Layer 9 of a small transformer language model trained on English Wikipedia (13 layers, counted from 0, width 128).
A neuron adds its activation times its output weights to the MLP's output. To switch it off is to set its activation to zero at one token and run the rest of the model.

Output weights of the MLP neurons that the questions are about. A number n stands for n times 0.0008.
n63: -25 -224 -185 80 -53 -22 49 -220 118 131 231 59 95 163 -284 -202 -188 213 -122 -342 196 -41 -135 -167 100 -160 13 98 41 205 -174 -99 94 -102 -4 151 57 135 8 -153 -8 -181 -192 -222 17 13 -33 43 337 -210 -212 -144 140 103 53 -295 -221 -411 63 -167 -178 45 161 27 -60 20 30 218 58 -138 -72 -21 -74 45 98 176 95 -230 -222 -207 155 280 155 -18 190 -17 152 30 26 -78 42 -139 121 57 114 -16 -47 0 -91 -22 111 7 -59 111 -156 59 -28 -13 195 -123 -9 43 61 57 -293 -238 39 -82 67 -99 -131 -4 62 -89 -25 4 236 -63
n65: 77 21 219 -270 139 130 62 68 -44 146 48 345 -138 61 -224 173 -111 199 -64 112 273 -54 46 111 293 88 -77 -52 0 -200 25 342 38 -33 -22 347 90 -15 59 55 -20 130 46 -52 -252 -91 66 110 34 -262 -316 -203 -20 -197 4 75 -84 -79 -269 152 -17 301 68 200 13 -83 198 200 -47 104 65 -124 -133 -92 73 32 -9 -86 117 -18 14 105 162 169 -51 -186 -55 -22 176 -17 -17 0 -49 -68 18 -16 -79 -270 -173 -327 144 76 137 -38 -39 26 -43 -44 122 4 -4 -127 322 -15 -101 -377 -277 282 -227 -115 -156 16 121 -50 -124 -49 -83 -60
n105: 61 19 314 126 -56 20 -33 -169 104 77 19 -278 -4 -189 304 -166 -68 236 90 181 -124 219 33 -28 118 54 -115 -27 164 129 42 -106 89 -63 -123 38 258 -72 -129 -234 -121 139 145 46 210 105 -78 -197 34 23 179 -164 80 67 -165 -154 -63 59 157 -95 34 58 116 15 -225 26 -12 187 -67 -156 -15 -107 -138 60 301 -173 177 103 11 -197 99 -169 -108 42 21 -132 -102 0 -149 101 -129 55 -74 -137 -223 -230 -63 180 -53 102 0 145 199 7 154 -134 -211 -158 58 62 31 -250 80 -39 -59 16 -44 -41 -38 -134 -92 7 72 -37 -107 -32 -176 -76
n108: 107 -4 -127 -4 -150 100 -261 -209 46 -66 286 -58 -249 63 -88 -207 116 -152 80 -96 -247 -144 18 -69 135 -269 33 -118 101 -156 118 -4 -56 -113 79 17 -87 92 69 -130 73 364 -109 -9 -151 -127 56 34 98 17 81 -130 -212 283 -133 60 47 101 -103 -89 85 -241 -55 -303 -94 -100 -144 -305 27 -128 -67 -198 60 20 167 -222 89 -36 140 -8 -250 -85 8 208 -151 77 255 38 -25 105 -66 90 127 -30 116 -139 68 -83 147 22 -160 44 25 121 -141 -54 169 188 -251 129 -257 164 -228 66 -191 56 -293 -223 -174 -38 69 -52 -178 -112 -33 128 34 21
n122: -108 46 281 -236 330 -12 -98 196 51 70 193 136 -58 -37 -303 86 -12 -50 -95 58 -161 109 -4 90 130 -55 -97 -79 11 240 149 83 0 -60 -214 -31 81 -3 53 -69 -122 -4 -162 -179 82 -147 112 148 -54 -265 -67 198 -70 186 26 -176 -64 67 66 -142 -80 -151 -307 -220 -135 -146 44 -56 -146 -52 109 -89 94 26 -431 -154 -216 -45 -44 -143 -39 -20 -177 -97 -25 95 62 -51 -139 -15 19 33 220 -41 -48 -141 -4 -279 76 -156 24 -65 -116 -106 -93 127 64 112 44 -175 -98 288 -202 123 -50 -32 -56 0 -8 -127 -165 -70 73 -138 38 92 -4 93
n169: -4 -104 176 130 202 -18 41 126 -153 -67 -51 25 23 -36 -65 -166 -65 318 -126 220 230 -134 -54 -51 212 -68 -38 -47 25 51 149 -9 -358 -114 -219 -109 157 26 41 87 -105 8 -57 23 -21 147 -110 -138 175 -90 444 207 -331 -249 103 -69 -26 313 -59 113 -112 73 6 159 -95 20 4 109 -8 61 76 -21 16 -171 218 108 316 258 131 254 212 -30 57 101 72 95 -129 -21 -168 -151 129 60 -105 97 -92 -75 -121 -172 -54 129 13 252 29 168 34 260 -245 -177 -195 0 -312 175 -13 239 109 -31 -79 -18 -4 -9 131 -68 -101 69 71 52 0 17
n180: -12 39 147 203 -43 -46 -43 22 52 -20 73 -225 21 -11 -135 -100 46 39 -132 -216 36 66 145 52 -4 194 -304 -85 116 0 90 106 -54 155 24 -183 191 -96 228 313 140 -129 -194 -119 149 -114 116 16 -213 81 24 318 -23 -207 -12 -99 -4 146 238 -202 141 86 226 40 -61 -147 4 79 -29 108 -269 -107 -54 333 199 -64 77 130 -169 -70 80 -86 197 -92 -86 86 -190 73 16 78 63 -38 65 -213 104 26 -102 -88 -204 228 -69 -193 52 113 -24 -20 -457 -21 79 -96 57 105 -42 -118 -5 -46 -141 17 139 131 -116 -173 129 -65 -119 74 -102 16
n199: -183 114 127 100 39 -88 -310 -232 119 112 -146 -20 253 -34 143 -142 216 242 -73 -16 16 66 -369 -218 150 -208 48 130 12 122 -43 -78 -18 78 -140 -112 323 250 -99 43 -26 -82 -58 295 -210 241 232 214 -36 -65 162 -231 46 -82 -86 -116 62 24 -80 -194 -28 117 -227 40 226 -74 16 -87 33 -4 177 -12 117 -120 106 206 -133 100 -173 193 18 29 -132 149 -43 4 55 -106 119 132 -83 -140 -35 67 125 90 -62 92 -201 119 -106 -74 -120 -172 32 163 18 -4 -110 24 57 -118 75 163 85 209 62 43 -20 -226 -116 -69 50 104 68 124 269 -24
n214: -107 26 110 -11 126 -27 -107 -148 38 -285 128 56 -135 105 -39 32 34 131 91 274 -90 36 135 31 -139 36 192 30 136 79 283 -109 86 -47 -7 -228 -265 -165 -11 127 -34 51 54 -94 -131 265 -46 95 69 -162 -172 0 105 154 -306 84 198 -64 59 87 218 -52 195 -107 53 -132 60 169 115 -46 11 51 -247 -100 70 115 -103 4 0 -125 -21 -26 -93 113 -87 -182 82 -64 -136 39 37 -7 96 112 12 -41 -273 -125 87 109 83 -240 -122 -58 -33 125 179 -95 -200 19 -113 -116 131 209 201 73 -84 12 -114 -57 -50 -70 159 -171 59 38 -169 136
n216: -27 -213 68 24 204 -99 -206 -33 0 31 -160 -55 4 26 133 -158 33 34 34 355 -171 209 -4 131 54 38 -130 -92 134 16 158 -128 -176 57 35 -153 -352 -21 -93 124 146 -108 -191 108 -131 -4 -144 0 62 -336 -285 -15 -26 88 -222 20 -69 44 55 -68 39 47 -332 -183 97 -65 181 -45 -61 129 40 243 31 42 -79 25 -144 -34 159 89 -70 -181 -187 -288 127 54 17 -36 -20 -69 23 104 34 21 -311 -44 40 -90 104 -108 144 163 90 54 256 102 69 20 -108 4 -236 296 172 -250 325 12 127 80 90 109 12 -100 152 155 -27 -45 -60 39
n221: -187 83 45 335 -51 289 -89 -30 -86 164 85 8 -133 27 224 -46 -120 -73 -206 80 247 -31 -146 233 166 -100 64 61 -128 134 -110 -53 176 4 225 28 -155 29 8 8 -37 -4 144 22 -275 30 -147 119 -91 -16 -275 -34 -224 -57 242 70 -173 -159 32 -112 4 -56 -11 -328 -8 -221 -49 -75 132 -73 -109 163 8 120 72 -69 -47 -61 72 -86 90 86 -244 96 -219 79 -225 118 90 -222 -174 102 -58 206 -46 -116 74 80 -83 97 -183 -70 104 133 0 -12 -114 -21 -99 92 142 260 196 113 -99 -255 -4 -358 92 189 29 80 63 -19 0 165 45 171
n222: -21 71 -34 -80 -8 136 24 114 35 -126 -21 -42 221 40 28 166 127 -54 -194 135 213 57 122 4 -291 -223 -147 141 -65 -252 -136 64 94 -143 -152 -147 50 -71 58 62 -148 156 20 88 0 -31 -61 138 54 377 330 -167 247 64 86 -160 -61 -150 209 99 62 -204 -111 -329 151 20 -146 -70 147 -41 -237 -155 -253 208 -214 41 113 -40 289 121 141 112 -208 -143 0 -141 62 124 -164 0 -96 68 275 93 -70 16 186 -29 62 9 81 -15 151 86 -76 80 -69 212 -84 237 85 -56 162 -320 -184 -84 48 177 67 0 -101 -76 242 69 -71 243 -86 259
n256: 90 -20 38 -107 36 -4 -16 0 100 107 117 107 180 -66 -48 -28 473 -13 -312 45 50 167 -322 76 260 -231 78 96 -40 -133 -8 235 -85 -159 45 172 6 -55 134 109 -228 -60 -52 -41 33 -165 -60 21 -81 -50 156 206 58 -29 80 114 309 88 -123 -194 -73 -75 -152 160 84 171 8 -196 -272 -202 -112 -139 -399 36 204 -75 110 -20 116 38 -170 -101 -20 -85 -212 109 -213 -284 25 -72 37 47 39 -215 94 150 -25 -70 117 -35 -4 -18 45 32 -144 -20 113 30 152 -74 -29 13 68 -70 -223 47 -9 -111 12 -72 -196 -126 39 154 82 271 -335 8
n295: -224 86 -77 233 86 -52 32 -238 -54 -21 -59 21 308 -193 -24 -20 95 -130 -76 159 -135 -177 326 12 37 -90 242 -13 73 42 -66 -187 45 -12 -38 121 -6 -182 66 20 -54 -106 49 156 21 229 149 0 173 30 -15 -281 -51 77 -49 -112 17 -225 42 -264 -258 -85 -192 -11 98 129 13 4 -123 -258 155 216 53 -150 13 174 157 28 98 -299 -182 154 198 -178 58 180 106 -72 94 105 -157 67 -112 52 -113 -23 235 71 41 -216 -55 -59 208 207 176 -137 -106 159 -174 -101 -8 -131 -56 189 20 83 186 18 17 137 290 -72 -253 -4 166 -176 200 -183
n297: -16 -35 195 87 109 -33 8 -330 22 115 -234 44 -251 -120 -111 -114 -272 -9 -115 76 -132 184 -111 -125 212 43 -16 -157 -200 -85 78 -28 25 150 36 -36 -255 35 -129 195 129 31 -89 118 108 -172 161 41 -24 -222 -282 177 94 222 -120 -78 86 -81 -166 34 31 -146 84 -130 41 -146 -199 -66 -87 242 -72 -47 212 -108 -50 60 -213 -46 -276 175 31 -45 -58 265 47 -144 -59 -149 -73 -120 43 -135 -194 8 120 111 -41 20 -70 80 -69 185 16 73 -12 -130 131 24 -64 -163 -113 8 -215 -351 -117 -116 202 4 -139 86 95 -47 96 -57 -134 258 -138 0
n317: -78 296 118 -90 -350 86 -4 -142 107 103 171 50 9 -237 -171 -63 26 226 62 235 -4 44 -35 80 8 -53 206 -50 60 -63 -105 -139 15 -12 -219 -160 -147 -150 41 20 80 24 -48 213 -17 152 -199 -80 -134 42 -166 -31 19 8 -48 -42 51 -21 -164 -190 61 138 244 254 -55 -219 295 -209 -242 167 -170 -111 -216 52 -174 -84 -75 -16 43 -67 74 46 -219 220 -265 142 174 -58 -114 -100 155 -94 -36 -207 -4 158 -21 -8 137 -113 -80 -253 -95 144 -190 -25 9 51 398 -25 -163 -134 -64 37 -92 26 -90 93 25 -17 -222 -138 -146 36 233 55 76 65

Each question names a token from some text and the token that comes next. It shows the activations a of the neurons there, in the order above. A number n stands for n times 0.027.

Then comes g, the gradient of the next token's log-probability with respect to the MLP's output, scaled to length 1. A neuron's effect is roughly proportional to its activation times (output weights . g). A number n stands for n times 0.00082.

" and", then " red"
a: -4 8 -166 11 5 198 1 -17 2 -4 -1 -4 6 0 -5 2
g: -61 145 136 -34 34 216 -130 -25 28 117 -12 -18 -142 -52 -149 118 6 113 14 98 47 65 -100 -14 -81 -129 70 -219 -61 64 85 56 109 104 72 -138 8 -56 17 35 71 -279 18 98 -213 -66 1 119 -206 7 16 134 6 0 71 -2 63 -13 -37 150 50 -66 16 -106 10 -54 -29 -4 13 -134 55 -67 -82 -146 39 212 -24 104 46 62 0 -175 33 -55 121 -47 -4 103 105 148 114 204 -100 123 -23 76 7 -95 -10 31 83 -200 65 -143 -30 174 35 12 45 -148 114 11 -206 103 -45 39 37 305 -110 70 143 67 188 238 125 195 172 -162
Which two neurons, each switched off alone, lower its probability most, in order? n105, n169

"u", then "it"
a: -228 -4 12 40 19 -5 -20 -143 -43 10 -4 2 -5 1 0 -2
g: -11 103 140 -52 -19 52 4 23 -71 132 63 -191 23 -100 141 11 -62 10 -92 100 51 -264 170 77 -168 39 41 19 58 29 104 50 34 65 -106 120 63 -32 146 146 157 -299 -159 -64 58 -254 -3 -154 -196 -99 103 68 -42 -110 56 19 91 -142 -5 -65 80 97 115 9 91 88 169 -82 25 46 41 -71 -102 62 -213 -99 250 -74 55 13 -104 -31 86 -28 -173 -91 -11 88 160 101 -34 -2 -43 -24 -268 -37 96 129 20 158 168 86 -6 189 108 3 -33 69 99 -63 157 115 -32 -206 -5 -48 -101 52 22 103 -164 123 139 -32 -42 -47 -122 1
Which two neurons, each switched off alone, lower its probability most, in order? n199, n63

"op", then "s"
a: -33 0 -7 3 1 -1 1 1 -20 1 -8 12 -1 -7 -9 -43
g: 39 -112 -128 58 -72 109 61 22 177 91 -225 -135 -84 -103 -60 -79 -64 -27 134 15 50 -10 -48 112 -137 160 122 -86 -45 229 89 -2 166 48 -91 -19 -96 -72 -90 -32 -52 124 231 24 137 152 -119 -251 -63 -25 -96 -140 -24 -120 81 -35 69 196 -92 -274 64 56 41 43 -116 86 -29 -83 69 111 -77 164 70 -99 30 -10 -69 130 94 38 5 -133 -292 91 -91 -147 -187 -122 -97 -177 -142 -49 85 -170 -134 173 -33 -41 -125 -34 35 19 -107 -212 38 35 -105 -43 98 -30 -55 -106 -53 -79 -71 -5 -40 72 91 -50 56 -17 186 -16 -2 -46 110 -114
Switching off which neuron hurts the next token most? n63

"up", then "in"
a: -8 -10 -4 -5 -1 0 -7 -8 -34 20 17 -101 13 2 14 -17
g: -132 -59 11 -27 -27 -44 -1 16 -34 -35 -58 -122 -104 47 -147 49 59 -44 83 -15 32 27 -210 160 105 126 53 -192 -115 13 -80 81 218 116 -269 -58 -33 67 102 112 103 113 -169 -146 16 -54 -89 247 31 -15 49 48 -53 77 -96 -78 98 7 15 39 26 -84 86 6 200 -80 -102 51 -135 -60 60 -47 137 -69 -231 145 160 28 -111 -105 -5 -275 166 -161 -89 -53 -115 126 48 -111 -35 -98 22 -181 273 -93 83 -94 11 -154 137 -19 -33 -22 -109 -47 -165 8 -68 -17 -29 -69 -64 188 238 118 -102 -61 35 124 -103 71 105 -85 0 92 131 55
Switching off which neuron hurts the next token most? n222

" h", then "um"
a: 10 -1 0 -11 -1 -17 11 -13 5 12 67 16 -2 -350 -6 -7
g: -84 5 -73 4 89 -115 -39 20 25 79 -92 -29 10 86 118 5 -43 -81 -21 141 93 155 -63 19 75 11 19 -149 68 48 -145 136 70 -65 8 150 67 -145 -64 -102 -49 314 119 -169 -35 -279 -72 -1 -33 -137 -66 -2 -106 -183 110 27 30 44 130 130 -78 -203 -24 -32 78 -101 111 -40 33 -154 -329 -15 -33 70 47 -226 -61 -64 -137 122 62 -228 71 13 -161 32 43 -43 13 46 -11 1 115 -168 -47 -26 -69 31 30 6 -84 55 -99 -153 -33 -76 -232 60 -59 43 -104 187 151 103 -15 127 40 -40 -68 -12 -184 304 -84 -145 -84 -70 25 120
Which two neurons, each switched off alone, lower its probability most, in order? n295, n221

" t", then "w"
a: -3 7 0 -9 0 3 -8 3 -59 2 -12 -20 115 -4 26 28
g: -78 68 -129 248 -39 -47 -53 82 -45 111 -7 -73 98 11 -207 -10 78 -62 109 -97 8 122 -70 131 -16 150 -6 181 29 210 96 -97 -45 -68 91 -103 107 50 50 -23 74 205 99 -226 -79 33 -105 -33 -170 -31 31 -311 -49 -261 11 177 49 204 -205 -6 -78 -10 -34 72 131 53 -18 -47 -22 39 223 82 31 -52 -38 -106 6 -40 -47 -11 -23 -6 -37 -37 -78 -6 -71 -108 -7 -123 -74 52 -147 -109 17 -147 -104 32 -46 -185 114 -53 36 163 -56 84 91 -34 147 -48 210 5 153 -42 -57 -76 160 -132 61 -133 -58 95 -107 260 -136 76 -140 83
Switching off which neuron hurts the next token most? n256

"ough", then " to"
a: -1 7 29 -8 -158 -25 1 6 -30 19 -4 11 4 7 -20 3
g: -78 79 117 -76 126 66 137 -245 -29 -16 57 48 -206 -112 -130 -163 -32 73 -10 -85 6 -112 53 -160 96 53 -167 52 -66 16 -1 -113 -16 -278 -56 1 -123 -128 -71 118 6 11 -25 -184 42 1 -11 36 100 -125 -24 -20 12 -79 119 -169 -47 -158 246 57 -67 1 153 75 3 14 0 183 106 98 -82 40 -229 24 53 -134 -12 131 -117 -47 -5 -268 -6 -168 51 0 44 43 -106 -110 -62 105 56 -26 60 -23 34 -20 -24 -122 54 -89 237 -43 68 198 139 -34 -70 -105 -168 136 -100 -223 129 275 13 -90 3 -39 12 94 -86 93 -3 -135 -50 159
Which neuron, switched off, raises the next token's probability most? n122

" and", then " an"
a: -14 1 -117 -3 -4 -6 17 -8 -17 -13 3 -11 1 -1 11 -5
g: 73 -76 22 288 -107 -13 160 -26 -80 -16 -172 17 15 -169 166 32 48 -85 -78 -136 215 -272 127 193 -21 31 -52 70 26 104 -16 -119 -23 -82 -58 -86 69 71 2 -19 -165 87 -192 102 19 30 -144 -43 -105 -103 56 107 -10 12 136 6 100 -56 201 81 182 10 -99 -66 111 74 78 -100 -14 101 -71 115 123 51 5 155 91 84 144 223 -86 162 147 17 36 207 -149 155 -1 -42 33 74 -54 -56 80 -61 -33 69 125 218 84 10 -84 104 -138 -45 64 176 6 -9 80 -20 44 152 -113 -34 101 -269 -171 -125 -19 -26 162 48 44 -49 -41 -47
Switching off which neuron hurts the next token most? n105

" ", then "ig"
a: 19 -91 -16 4 32 -6 -4 -11 -30 -44 12 -7 14 5 -25 5
g: 113 61 -165 -147 -40 235 -171 196 -23 -103 -71 97 -71 104 -4 35 -61 7 -111 96 2 -37 -14 -26 114 79 -54 -21 -62 47 -242 131 79 51 13 -122 81 -55 -44 -35 140 178 -197 -102 192 -140 38 -18 -134 315 -122 135 -147 -51 -17 -6 69 142 106 -45 56 -90 -91 -158 -182 -134 14 -23 -100 23 -31 -49 37 -3 65 67 -161 -147 98 53 -54 -15 -38 39 42 -346 93 -62 -4 -113 -57 120 -38 16 -84 -78 83 131 4 67 124 -240 29 36 113 -64 -32 -162 -47 83 -43 85 -40 -173 27 -113 -155 -77 109 147 -88 -72 -96 -78 56 119 6 172
Which neuron, switched off, raises the next token's probability most? n63

"ed", then " many"
a: 1 6 44 -27 7 4 3 -98 -10 -6 19 -15 -1 1 -1 5
g: -108 -235 53 47 -62 -23 34 -177 198 -297 -30 5 4 109 175 73 -68 -121 92 -127 -3 -152 242 75 50 -16 125 -53 -50 -39 -108 114 -108 162 -68 42 170 107 86 -143 111 74 95 131 -184 48 76 -9 39 -215 22 -15 88 -71 -95 -47 82 43 28 -160 145 107 41 -19 -67 -158 -109 -36 94 193 -96 -48 82 31 -42 0 -134 16 -96 32 79 57 -27 111 68 -192 -84 -122 53 -154 80 3 -87 142 96 -69 -102 -29 130 117 -152 80 -25 -99 97 249 122 75 156 -54 -54 -131 90 -78 -114 -1 -64 4 60 104 181 -31 237 -70 -78 -21 -78 -91
Which neuron, switched off, raises the next token's probability most? n199

" st", then "ated"
a: -31 -3 -2 -3 -9 -20 -9 0 -6 -4 195 -19 -7 -9 24 23
g: -72 -226 -15 -3 49 294 50 55 116 1 -116 -43 -64 54 29 1 103 -199 43 70 17 -78 140 -130 -115 24 48 104 -32 -11 -157 -194 98 -167 176 -71 -59 69 140 148 -100 -54 -2 -19 -79 46 -29 43 108 32 68 -40 12 70 21 122 172 51 -30 108 26 71 52 199 124 -16 -83 -25 99 90 -115 214 -1 -133 1 -58 36 -258 -124 -61 -4 -100 -41 0 -147 47 164 2 24 165 10 127 -104 55 125 68 -8 -116 173 10 -32 228 -18 19 142 159 -282 199 76 -102 -105 -102 -155 80 -19 -219 -94 41 99 16 -67 135 67 21 -67 13 13 223
Switching off which neuron hurts the next token most? n221